Layer 4 of a small transformer language model trained on English Wikipedia (8 layers, counted from 0, width 128). Numbers have three digits each and are written without spaces.
A neuron's activation on a vector x is GELU(weights . x + bias), where the dot is the dot product.

Input weights of the MLP neurons that the questions are about. A number n stands for (n - 500) times 0.0017.
n26 (bias -0.141): 738576524488332492200696333546421380315403606447737548185477861395453451351597636621496396710694354456247615508535422357586603407415547539758512340391711383625547617500504573304411622342555569575449361435248579606544412331500489724367564475651496559418426585762339440339661821589511545629671412630378562504625548598372664374556602541627472441452598388404430300416602536613437564665239
n60 (bias -0.079): 669528504461671391565627325383359463401589429309529756517242533427566536407593563804484433583882334487639488459570509337708355581636422435683565680239424741523820341736477361787377459369607740603488575632445456428319526374508367685414321276242335496569647470463565693463424457512576504352609438472348419345544301436408613458479694665674317365504423412273457568526509380631427334601392
n63 (bias -0.091): 414526334302455363598390555600661572533531659480582586414424538553492404712515337233636698668423516581556534262435385458277362622496466432359372515524567524403660455427678707761711256375776681523250492429675375633539492364530356336730438476297538717536536500404368613621348531642350755648432649318463377428448590846558547420400518500503488701630315566460348401598579427455496438455404
n83 (bias -0.097): 357618432390477795362322342422551534491400527800487413522401365529399447532537664334557526479378280522562475395437588705601445348509551454482167541510833554571441696678643552513652421040378348521685734766569643635569220379521328407412321368441724476271771199585691617450578740579457747589236587274348488580393270666517572485722557696608465592504535457290540478586553483458429362364411
n112 (bias -0.121): 376670662341413380241845569508406500334524676697528423516477633434418428600550400518643460563703525436385425496387573437585244391399309558736475458497481359584496673440600636281472341472504606445636579581493678552426462416750326590252622688507453449435521548867225541259440520554317545582364383081481638414384376532650737228583432468545593605634524563488368512614390480516573576469422
n133 (bias -0.102): 623572349422281635332626316479390455515474667391677410416506532338564469457378507417671529507558207590563614489521611547409557704555634584294463448447628409520561437412562504504562641511563703759296561617459343697540746533328466606359511440517500752589340463561489436474616782590441533575331530572638455619478431460417476432418476559570551271550544255294194390601552472465483916465525
n137 (bias -0.093): 561603777509450409728270691538440542621394729285902552289450487691572550452597474592512430534471672470446539381628682504275586518739457225550266446425288637551500492455237377322254406452662525517776500438353608619507532570658618504538496588264440612567419513444460655271434421626574259770486720313621609621387605473072370539711294429496835402341646639455595261485331449610552481308401
n144 (bias -0.179): 561749508330559357539481393465608518522484235680321455655427258870540608504414455448500679320512643488693572488440256492338360418669437488441738280623485513472603578530482651496255355524373527349488606475671454467596385488504541496338500628448846422678479516564525671406622562718307641374361381306512625408202402595673647402412335552408677571828656613357613521698380524579496306399232
n209 (bias -0.243): 467570504449353440384516546686390526624671644588376473363497516436783461492504500659492347716500625393184480657472690348448231341563411320560445276436646647642461764612370475458329437737706591427335500358430423433776561471839408512408717453451735648555308215725385442412409621627348555534586519370512560716316500378319469455696379528621646556586286331406321239712584549520618610476419
n219 (bias -0.070): 409402670555481580579241514785180365399459495718748442505533707548465432170808333483594356540432477513142620570429606156447313491468531290795254419514625524486576657470277255133391539337566740535636491427593640600317448378423219637439491315479580529569593327750616706520590509630468685644308397410681383611439654367451458419455274527529792443638532684392430587500789717654454577465633
n228 (bias -0.127): 360415631504354697667463343617454642389695406619532672385482668517560476361314622421520464150493537493485472723405478489458546431569539545478736408684517534503515583342168237540309628468392555338483406460651400518712384539507640472302564472454577467624611482500526637392525406510555405500559523592517359441582543246582423365496578449456467371383598489522774697494358676406385408634355
n249 (bias -0.031): 187717517504500612261423430380440645583321454491457751735528373572369356528367362484480439022418248388670568508356540693500637631548559576747777533614479545497372642553286391474151772483534570589487591478390662789559523695451460767327303670409844520518380539539643625585292307400407465692527512612459558629433256535552335597526369386549539694607373625141580654451434411492420671367504
n296 (bias -0.204): 560410363548318447481496500568500594648636392472512722373351434485817744438390374583560512403620422397316379519547839582331605312271461473467365335466606413497554527489589246548146586786508530543442587660593422308711521508391415380458527528594686656557296792527724511542381696610372504655681674538353527427381381460457129663402515551503436380480552626578418436507407683369416668443652
n316 (bias -0.168): 466482415428426612594391523693555424464492206534339421496372296757518383614371556439419545478701438485581555728478359522547596330746336431392700610512532539485306417462483384637609439556300631610656726776546353624509426818688538383689426559510500315736465526515573472610429730572523569500473531368432241496183485682622271483493472558576511464364496385473646557539428559289325548586500
n320 (bias -0.060): 522548536537554694660514459703496487484578550585247706437455514482457476351493474403476595576503801584466550553432489624500601459418529518546383625497577527449388543342622489396434425393446570356464500507651511430450439691340612489390297142530500470549466204554643507474460378511572421568603570388615616564614448296540459566909586473553496364312329533633644548369377428493332812661085
n343 (bias -0.103): 426605529568488408522563289550536497698635434504515736444446373417710570428550389598430670266532404378401482435536549724305471519214659676338443176491436357500425572438477608440459704381569391471598516500594331654563426407352648569406372332500704541564466631287477441543563804450537625519608449585422796728496500459331620507668563447419624587467436548542577670468749529388221737496438
n358 (bias -0.130): 445333336504710443344411484455562455390476864524528373480397585565911433595439500457448606380463238689338740557612580387290531707484573344643622410463564558454537466559493678348456534456692560728646397532190259743593694488350097500638445552608434529601585512625302419441701528489500617581594446380646424504484532496231438546442500601481564297519320567280642636548680361488489508504500
n376 (bias -0.075): 773447722732773577511430871311449490600568453436504414571339642493292362352572686630317526423475415448665577525467317419446423357636624435488385447442482430628484706559591590477312560129540550533580516458738604568437465466457486409652422428531409459645485591452623552643455455564554309176891442514457285431539519621452323463485426492591368620651602522473423515445610511336356520579573
n388 (bias -0.109): 394760504677826508339507737486678841411682520360455764549466386500353382632551662507397440570379555275516563379522381746401656454588776420668566479409593551400607416345432383508470524307621536389562476500532410454430646658450325448511399467600315476562419565388539504366609352424497531543477455504364460265562610382336357639533663536506451617418206406492566481421722489397403280680422
n405 (bias -0.028): 403231404342666413541713474608686482680360769622605434395432480610750349419839249462516513479540400692608558459751414363545678762661557289561621512480668574529598018296504748406580609399704416619467474309531344271454579366588555504459554372270237650402629619284522574604492483532492457569430369544636569638530690147421496489256500577527589406533394600357513636500483298582519371564380
n415 (bias -0.043): 708541413362537331504421427473684528598504500737767614764507438558508489666596448482534564465323368448286527523367504512492233488585527130669521371772447313388357219347453736427604711728702383527492542327268389504311667361477541746608563441387750544472484411409615634539380617401443345545401511204565496578471612460678445450543338565429500682618573694500533358434557539384526504611269
n420 (bias -0.222): 398567671681537367551695576453652749680669505642345512433439418423686517635628544799246367391266560429422800302777374803543378509343504470532468219514399606669519389566496722622616486629625437413560329513525619482616357562635434387423259396297535439247559357316300525425522478564647699413656516344664457690084735617785422178260613512400482634561487513266523536431522682285398321631500
n427 (bias -0.132): 686572601247538526306500574462719555707210542654445487353402728479479562439591304563363347633424508544575274649450600590496662585382582394560365483593444492568465356169644540704372709588670406586468279478510281445614561431337663696514565462590450583284451482507526578529398622503552392459356503528497493620330529626218534454529424599456448791597441620587406433430507428589420640643382
n435 (bias -0.079): 565457571446361472187422747587493557362389476393527706355565537574611439623518436424453572593712725390547444485392531711356343454508500515594602558553504658642512698401565435353424582645555601400430246492735583423490564416738581463478365460371634733368219488609488621318276535627466718594563403174616602527308489362285585459346579464555523489571334443594300303573384739567531557373313
n438 (bias -0.023): 607500740441299351675465504500311511478479362475676553479346304412628395515745574493427463722620194386627532755620533346576250202425476321547424605370621752669340496339544644383549509331644492572464581732419661483538367586566241556496322597447516237705740363545508653500570765614371798686542320449473468504352549762618451489269454572560467460593438394576551442614600363636327761410448
n453 (bias -0.041): 668485322476504454241369464405857591453508689604496364745425512659543330393442783383368368551455318373660535566527476575709402440641543573719381504497667642540407342474604432317480414300582508598449621464455628295554354580462367562601512678588332368398652532271525664560696343339453516409322434538435254455463348492563533425520459746532589671488799563347574476705492335193460436775504
n462 (bias -0.115): 386607595411477323597553447579775442481685445592317536452443244763717376710647452520298456612393568378590620475496389651449543452677445555495536488534392705595389361304641443629425401496283728427589409315819486628581477692728419581470388420196543452371590456224612516329308412525324719351695548080384660648225614703349504535379294654436637615737673647627414469633389629394380597496217
n480 (bias -0.124): 592598470212609559437361460508645519323351468684574468496472356563653471753446392373606578440750459236616496530343473500618294596658415416703496438379665613520234500407543539367404561373568533496428446289606504667236323704715573691466311625524581416593513390659549370330426412492387527693180583343608567411361382724534504508148455603606935508641672958658469434892580611555536431479513
n483 (bias -0.173): 811591426393400536407307664458762473715407482276469613487382513568880239674357574488446469332492355417505152441517286678521547623642739470632563276439388400354412268418547491491227590557453384577607706332574681602567203605525618598394491523412659524817603491690437467341679217697492419455305360454629428401283491753708459398664533586752593662500793648563532256633415444526384430471586
n495 (bias -0.137): 378615586486449514547771546507524482526437540619427411388514371520656553346537254636549441572579421417414630473677504603291531437257591379637461460505662511497441681539491545447367560507463348490544417570373550759711645503530587565507586530344391570567496328613307380361476254420581454393381532404758557809374531591417574363534385502528472382425447393629625630479602405395471552865391
n507 (bias -0.169): 545311419417562408575444647543489640397306516623596565582427645313355539377464356561486444558461500578554329486435613478410489489429489575569492609540751512598919471507377329504437392660641514329486430361636550504481391392429552475460819280419540734421550410848420465464630369461607633236377724496606357481462537323360517623818497480497414561558241382458347372667590424597565307475438
n511 (bias -0.130): 512671340537525379465697467481504614422597631755270507585507173492421515407399424581337371361397429440662504692642516700500357488390429449617604381462450550748564305240352569566585348646406462322476580480519513585670517536500373508461548468485583338261745439500417504285512500855533694413450574250262733640221423373604605478540485655209524563730455468404542467794541544524522414404484

Each question shows a token from some text and the vector x that enters the MLP there. A number n stands for (n - 500) times 0.013.

" attended": 489573542432617736609547385498428362475558437436577296371592443546543545422557601389287458539461664406453677500490471527530607418502641647418476470575565429650472560511532443543446546379378548547528531504492498453321590306443408518429556633509449602521576441470420545393423649445406575419340334608481638445471460478595502599471665468419425360414586483602499517469519448628669446398713
Which neuron lights up most? n83

"ided": 637595635577568487657481420551464444459572338465527505323627403408432678475632551391252395381380641369448708573509416537443592440479644628553429496508469437690377362547417446481615549484528541598565513616433549534318457500518368434413491605478288653443532434450291511461327565595389462537377414526457622405498478567620617490553614523370530394511427436780520401486484472519604448414540
Which two neurons fire most, strongest first? n438, n420

" I": 607519488494460448511575535493584375626512484450465530480835425575525514430502472417441537444541506419320505320422587419414474559554445647488402491550582349667490550598614467491544444659345409585441458522396678595295595598397535501536644569477611583631473430453458353439453475453441488550410388453502499565600441452504552598448489453381334419418541464589516610501510487555695536547494
Which neuron lights up most? n495

"%": 346570587430503493653505314394464413481545264513434493480704435441398544397489492404244484287516602506514711534423453492393654478607483546621392562558501399651467582453404338521633591636379610490555635650516434522335475450439469456578513577476525581585530527580464369465428439564434363594362508539548531401540632497653509584468614469359453439522498376515708569528471620387728452483559
Which two neurons fire most, strongest first? n228, n316

"ol": 530471622591582564509607439385539476537362501443480554432723458321478449416579556370292502490406462431481511446577547609481533480459416489581607554490537532718447640400487443496386645543506428525572468451539594567309389529505453379411520476459465669528339486345547577609367383385456438355493486517510457474780447526628566466524579493408609431377496543445497573461594546533752460572494
Which three neurons fire most, strongest first? n249, n376, n388

" ag": 583493425465494608571507361391502463512569410414511509335763455273460398366500520378460548716468863602461608477639484613481576439514433551601664529523576466701435402606404561667513461491482474493581437600452533339295536410547476432511658562418476598439466657378499352466367498503491334542435351469507512459427513573533520506419500515415224533418554520585557646602477486505723375385512
Which three neurons fire most, strongest first? n405, n435, n420

"ome": 501626599483478483645479398448528531467473445344451474496751280492480574423555528251330440445394558447509671435487605445460642393491509644596464506524504440723493563480534441542608568453607592513474584549512502524345331560564406531389496487431524627501489413392410479538409405439377475396572479491529565502611449434476611616332525503370625388457504520561516588532618537520637440489480
Which two neurons fire most, strongest first? n462, n480

" $": 637492448471581586596504477431521485538555454366444425412778376483558541483509525365383404552524423551419666552448506464442582326461514527518509571529549505683521616595601482571658558580370519504514407467521473538346510541481528591692642546431519460457565350424385329512413568415414329456450515467611555608518468546472518482415452466370513319357466436614640427574457455441892446447530
Which neuron lights up most? n495

" Atlant": 507447488474495551454648543330578397430372470433509440374808584488460522466574636303368405603541718449551518430428581513502538479580620429591374403509653631696509624451522357445482396565491511570616490460469602367395442379557471386461668561447419560568399456401534378561508477403468354508317488468540526403676428533536654562486574488404285521215419440516512586612507527545572485525664
Which two neurons fire most, strongest first? n453, n507

" off": 642589320332559470579585420431497345520482408438520554323745517466480612483630523356283452424583567542537679457476445488657527436576538542515442588523450598679503504518523520591495637535402558484570507487408630415313546476494449506477548617442336573406485409447360456442519548509358480388392470510471720372511575629530578529427578489431357393314422579653458739543496535449597398419571
Which neuron lights up most? n60

"History": 345644474594525626556444263509435367368584611519533412454624398533435635433565644391364419584454540496424526469518502451376599397425496664585365442578474468654514532565370399481551345630421465445540481623449485553342488463368385416522534547532539639443504581530561415321516593416536478491384518620515664481529417418482585628536723472359446451441594433600619467597498467518670323555550
Which neuron lights up most? n83

"aces": 384564513506572478675539385457486414507506469546370324578596362424399444456611519418248394487546585499494649536324489487502616271482460472797493579615502436678585524541460331519738554523360536579587543579508514472358355311562388340510429544480493546660490453500383461373452413458444524653613453614509603508482442567570522681384447496408588426476548510551476572543486572467733567379449
Which neuron lights up most? n219

"==": 501683468445496563596529505556398430476478570491434474433700580434475508389533591404274356507468605481520437533417482538422463503438462583592477360532536403657573525578453590558573530637526395420302476558422489506335623435369423409598521557559495634539769517586507408487538388500313452390533481530460681407495441450628588544498677465380372519340358540498527496590497532515893460481471
Which three neurons fire most, strongest first? n511, n507, n112

".": 591577520447557625514451619492488488446540406413488454529625501493500549413515531419331450292517575465527622626435356500525592344576465432642443433540429357676603542612523441570713594602447472488512525560467508414349552549370411392508475630469515565543438472531459553472351396489487404459543474543611420444439524512633529490329648444414457459433480507431684584496487470444889445400618
Which neuron lights up most? n376

"11": 635504516702479685523570546494476539381587390442430482439581536494484565443548517403231255454425651454464543352432478400480492404568491601595493416500467485709456478549513387462612493592544485479529477553430489416356368487514498359538475586441437681467504502422369501607478484420410410495382600532556476346536493552459575486407647477378413482455548513551548534675558452433707604533654
Which neuron lights up most? n453

"H": 463541411477429605615434493448543520424481568495383558432738551540494541495490550401323490463424550486458405431505536525477597512445505522553586371529508329687426609517463478448549454639466485462426422453517564562353463347391513490516588639501535599433497511391469482497483452428360358389482451476550525498730545443601532698405675463340534538540464441483665466402518589597806385582526
Which two neurons fire most, strongest first? n228, n415

" un": 597564344423396563617586515388581393571418398307447417348876384463513431389650472484430425409442566591495515368567422459524431379518466554513369587519586412683465469606520531626663520561531450596489588351536431566332551542464523548509694570456478601538500458457444457444553460472490534517582488442442655541480505502538547562581522459439257497476471367511417437578479498538715525468553
Which neuron lights up most? n133

"ists": 411602507568435435547600374566560424501548409563418449414721375487432489453606599458203392418529682407514603516362553479481605335530571487632460533553460297671548529533408338612495517648323633534585757631498554580327521389482380478368496511428550670616468392510382326461352634598399525581476524516526555461482382535511595560447530487414424410350549414558595593516538596418668600327389
Which two neurons fire most, strongest first? n316, n511

"33": 520509581583576587507456443419488619544652329500410462473572506451553498415498614404229422472456623476444633476526538607470604511560525598606538457597379401652460552553607410528695490580479579463586506458474457491326373510528667323580456603427482592454590466307420358517470495428460346408563470454449454321527449517569517542478551456365316415481534495687499486573474541419737593490599
Which neuron fires most, and how strongly? n420, at about 4.7

" within": 560584357474463546575517343512417407403501260442461514484785443490549590448593589385311448352505728443630627473537441419464577482489454575577650400498481548684461525599451430645406538530500513558549550550520489505358374365613309476606527580430488692530502402531397458490445539460301437425407509405510659400599326538456569476445598501381473382486592493511497582761531585537740401359401
Which neuron lights up most? n144

" the": 526610405511494571471479586497529385481430437472401335435977535525512460500494611413335471511492646551454528525495503379442554507586407515553424526580519527669423598548442484590380491504516490538439463423493504446343529590599459546465553573457516589443472532501520449425504388419392581349525437447462604562584466551492594534478578456389460390500524531429390514600500569589814455371469
Which neuron lights up most? n435

" area": 504480488513578422507585438437471408501570505389431451378824354345482580501629483376395395480570480435691663467415549456531570389543429617624571484541444552667630643615543371468465423584480635522588576582513591470347468410524407565556563535446508554517581425519595391426391431473394508461560429404477509558521470558413532631488640455375258498335570375537454521494550585496664538308560
Which three neurons fire most, strongest first? n60, n435, n462

" an": 604527423456556703402550436462486400465407511383492372419756464426627411459505591330332429478488634517391566587538474493608530445694428566593463541564540449684481306598384500496522564631474486551446492393450671529335377559449344471472513610449522518579602417471506498462533351451409495419347373474501526491523513611560565610542565487418387378483565595475460419597369485585827599475639
Which neuron lights up most? n483

" c": 648579471445588630506507520530551463523512533501505396425901459425458402398581356391174453522441720508517506553510447575546598429544336503496393580537496378671492507539469527647612467630534544526419471528560435540380443514441652494440584604467526555454459542478478389431457532488374523548390507433492487512483616611556562505463520457378233544455462335566498415489546591527728480399496
Which neuron lights up most? n427

" se": 562590498458547397454648434435530444469552513451492355411817517374448422428657592313374552470448579444461608541468479695658455585603417478506583556564617425684515493561451468566593450621435506591506547464444434309367746396453512528487598535457366446435486587502532389498398508466444485408463422467498523437570315545572530584458606472357394497485411379520452529529569580482703692423451
Which neuron fires most, and how strongly? n133, at about 3.4

"ł": 620531517525493521537470597450597544530444297424547573472793473367443475407618573445377616453456606417443584425457529494427563523405545625518514367477500412697444575504437379503539490518495306530411577569566558632339510388533454453507473486538431603602299508414440572453336555350425257385415515534545598403812395560657531552330690500397437362562637425465588517376559521591658464540611
Which neuron lights up most? n376

"ott": 478539563572581610487593411424484541619450433299595516482685411382532528524550633296188468392403621466472677452432419513578562421618578524658367576511512461716661514478373377458571487482564427498441417548417596446298390483597507482445495630449442484498354508437391402528473455488407432372413435493446689481599457659602453608447648517445449523481406485617515545412493572387648478568614
Which neuron lights up most? n388

"B": 441554403499448643600513480498495529357544470508500594479745555621513571465494509446323424462459579471481449470443541424492606576441532582525475433560549337649573569524352464395452393598494394409362424555470526484325492365416441511522657632519458609417501537520421385473536422445453400584441408496607578422646542450614467663420672452344323558524596465523762527364534596525730468469548
Which neuron lights up most? n228

" of": 551611517430475538633473508411474445540512351459492444539689480601515476395584590410287449457436622602446690533347424479401539474577319560530464489575365461652498535576389464546410393700415505585590604669487440394321373400460459540473503627467597521523500474585415515418432558466400333508393535487490567441503474429571546494571528475371660470452570581458776629549444583491843407281531
Which neuron lights up most? n144

"let": 486513571604572647517547499231478399616417519208467524414715448355602471467620405355295455482494493449383519477559573659495595488422551625422333549517483546705449658576541392476585554463390452448642571572621519442310535473608459551386562480463422624481278466531493516527569468412383424489407409559488525453634439623577563511463724499396535536384441535511436585450491431443621522549504
Which neuron fires most, and how strongly? n343, at about 2.9

"4": 523508616733527516549461422430499578428657413509462480374647468469564564443456495409274455367500531477377512448386543537530579415529568625543542414566452419684459566559459468529572449644425478463520527483527501438322449418353536387492475601441522502444512507451456439491540431509373390613338535542545505408521472486645522559365672460375380470476501485551537555598491537407765531473694
Which neuron lights up most? n228

"ote": 411527505469595512490549424395537499468600404472465393623830456365472472501631491367284506424487597383435689577491561476430678375463618625551471543574508473681447615586487319539649420600488562553596545573512553492326451416494592488449534437521399566587547474564480395457528374514300435557510410469456503470511416557429547623415469465387374550347441432582597539500525544433644533489445
Which neuron lights up most? n388

" those": 520618426516515610524486552448476385498403356588394298477772359475587429452565520354325450481492696463407644525382422449364547490521480524685448481540566448677472469465506412690480534621397528505577483526547513496271454456437450507521558622382568655587455523511539354503346556495381352488487382517458631464447573583552584630383597503370523438574518519438501546596482599468722669386479
Which neuron fires most, and how strongly? n462, at about 5.4

" size": 634561503468581514548519292388452478425554482580410544379635304415591648492590546350315297438380495533565761465498463496435663442467406599696489491479506470693457476532460364580648551600399750523599624601447609561355484486636353483524488498478480586398519459457676351469390588355177568409423490388564575483579450562509606597411559526408457430377489457545436561599426461393606499491503
Which neuron lights up most? n462

"arian": 474601486550459480484558491612534298514489513377342436553805340264533371467478523497255383476305587486455442470568599503495591380552506568379554539579484358681495548586408390529570565648557454530597449395486531393360514532547544426459526535521539659658422542509465428474451513590478605369481421637406709453535477483616596568559575481414417549348413567387464499475563395550668452407542
Which two neurons fire most, strongest first? n209, n511

" ind": 577561494333422438615571405431566427563556427443451455461806333408461483439578575351318606510544665483416567505508485438586440449545481518617483524528513262663414440478469606623635436647471490516451457400497618540292629564467530480492567553443406653454519480498508465458428574477478434519493517520443558437571545515561556555524391467414118505489576444537554634561596687431762462440438
Which neuron fires most, and how strongly? n415, at about 5.7

" age": 486554405561528552507478480387371387445457367488349476462653461299594564487539543324323374512468619500640754517422538480457622379542455657537612426471521451723534659522492324543422427588482598485569547707418619504348428454611506457610567474438392560537493455519597407572356530421369377308487396369493549500522455499499607608409613517434423523502601376489598572648432529430636359503579
Which neuron lights up most? n316

" inc": 536513419485552662590448348510506497617466493330547417337756460356534613387509474348394456455390592439465634497508505520518530428447405464599552586459558344731493446367367502677658517524505425615521592548581453570357555536516394441462576599439410653396525545461507460470466538422253393437491517437437541585512557489504667516468531495430372490435588517538404515609572393485732619533495
Which neuron fires most, and how strongly? n133, at about 4.3

".\n\n": 529576457475475627618530424570410421467505589474470453476649545512521592421504589372356446502478612406465521529391461525449458465421532482573415457511586375658665550590512563598531517581478415482441512573391499507346639359432381517617517587488493580482676567542411444393402382457386468444426469532508574418508482507642600492495657430403464501380447518519660570537487565487943385424523
Which three neurons fire most, strongest first? n112, n511, n495

" average": 516452539457517581529576394254424398454581515442400320467797375421559551521598606331364395439424575525534720546507510528540617454563394565606392543518587490676475566569530415462614472602478600459589635516408578540280473590540569522578543528459509481547648411542573449453418421376276506301516473495443463483563643457436600642532482501392294436472425358476528451589419527464724577519543
Which neuron lights up most? n462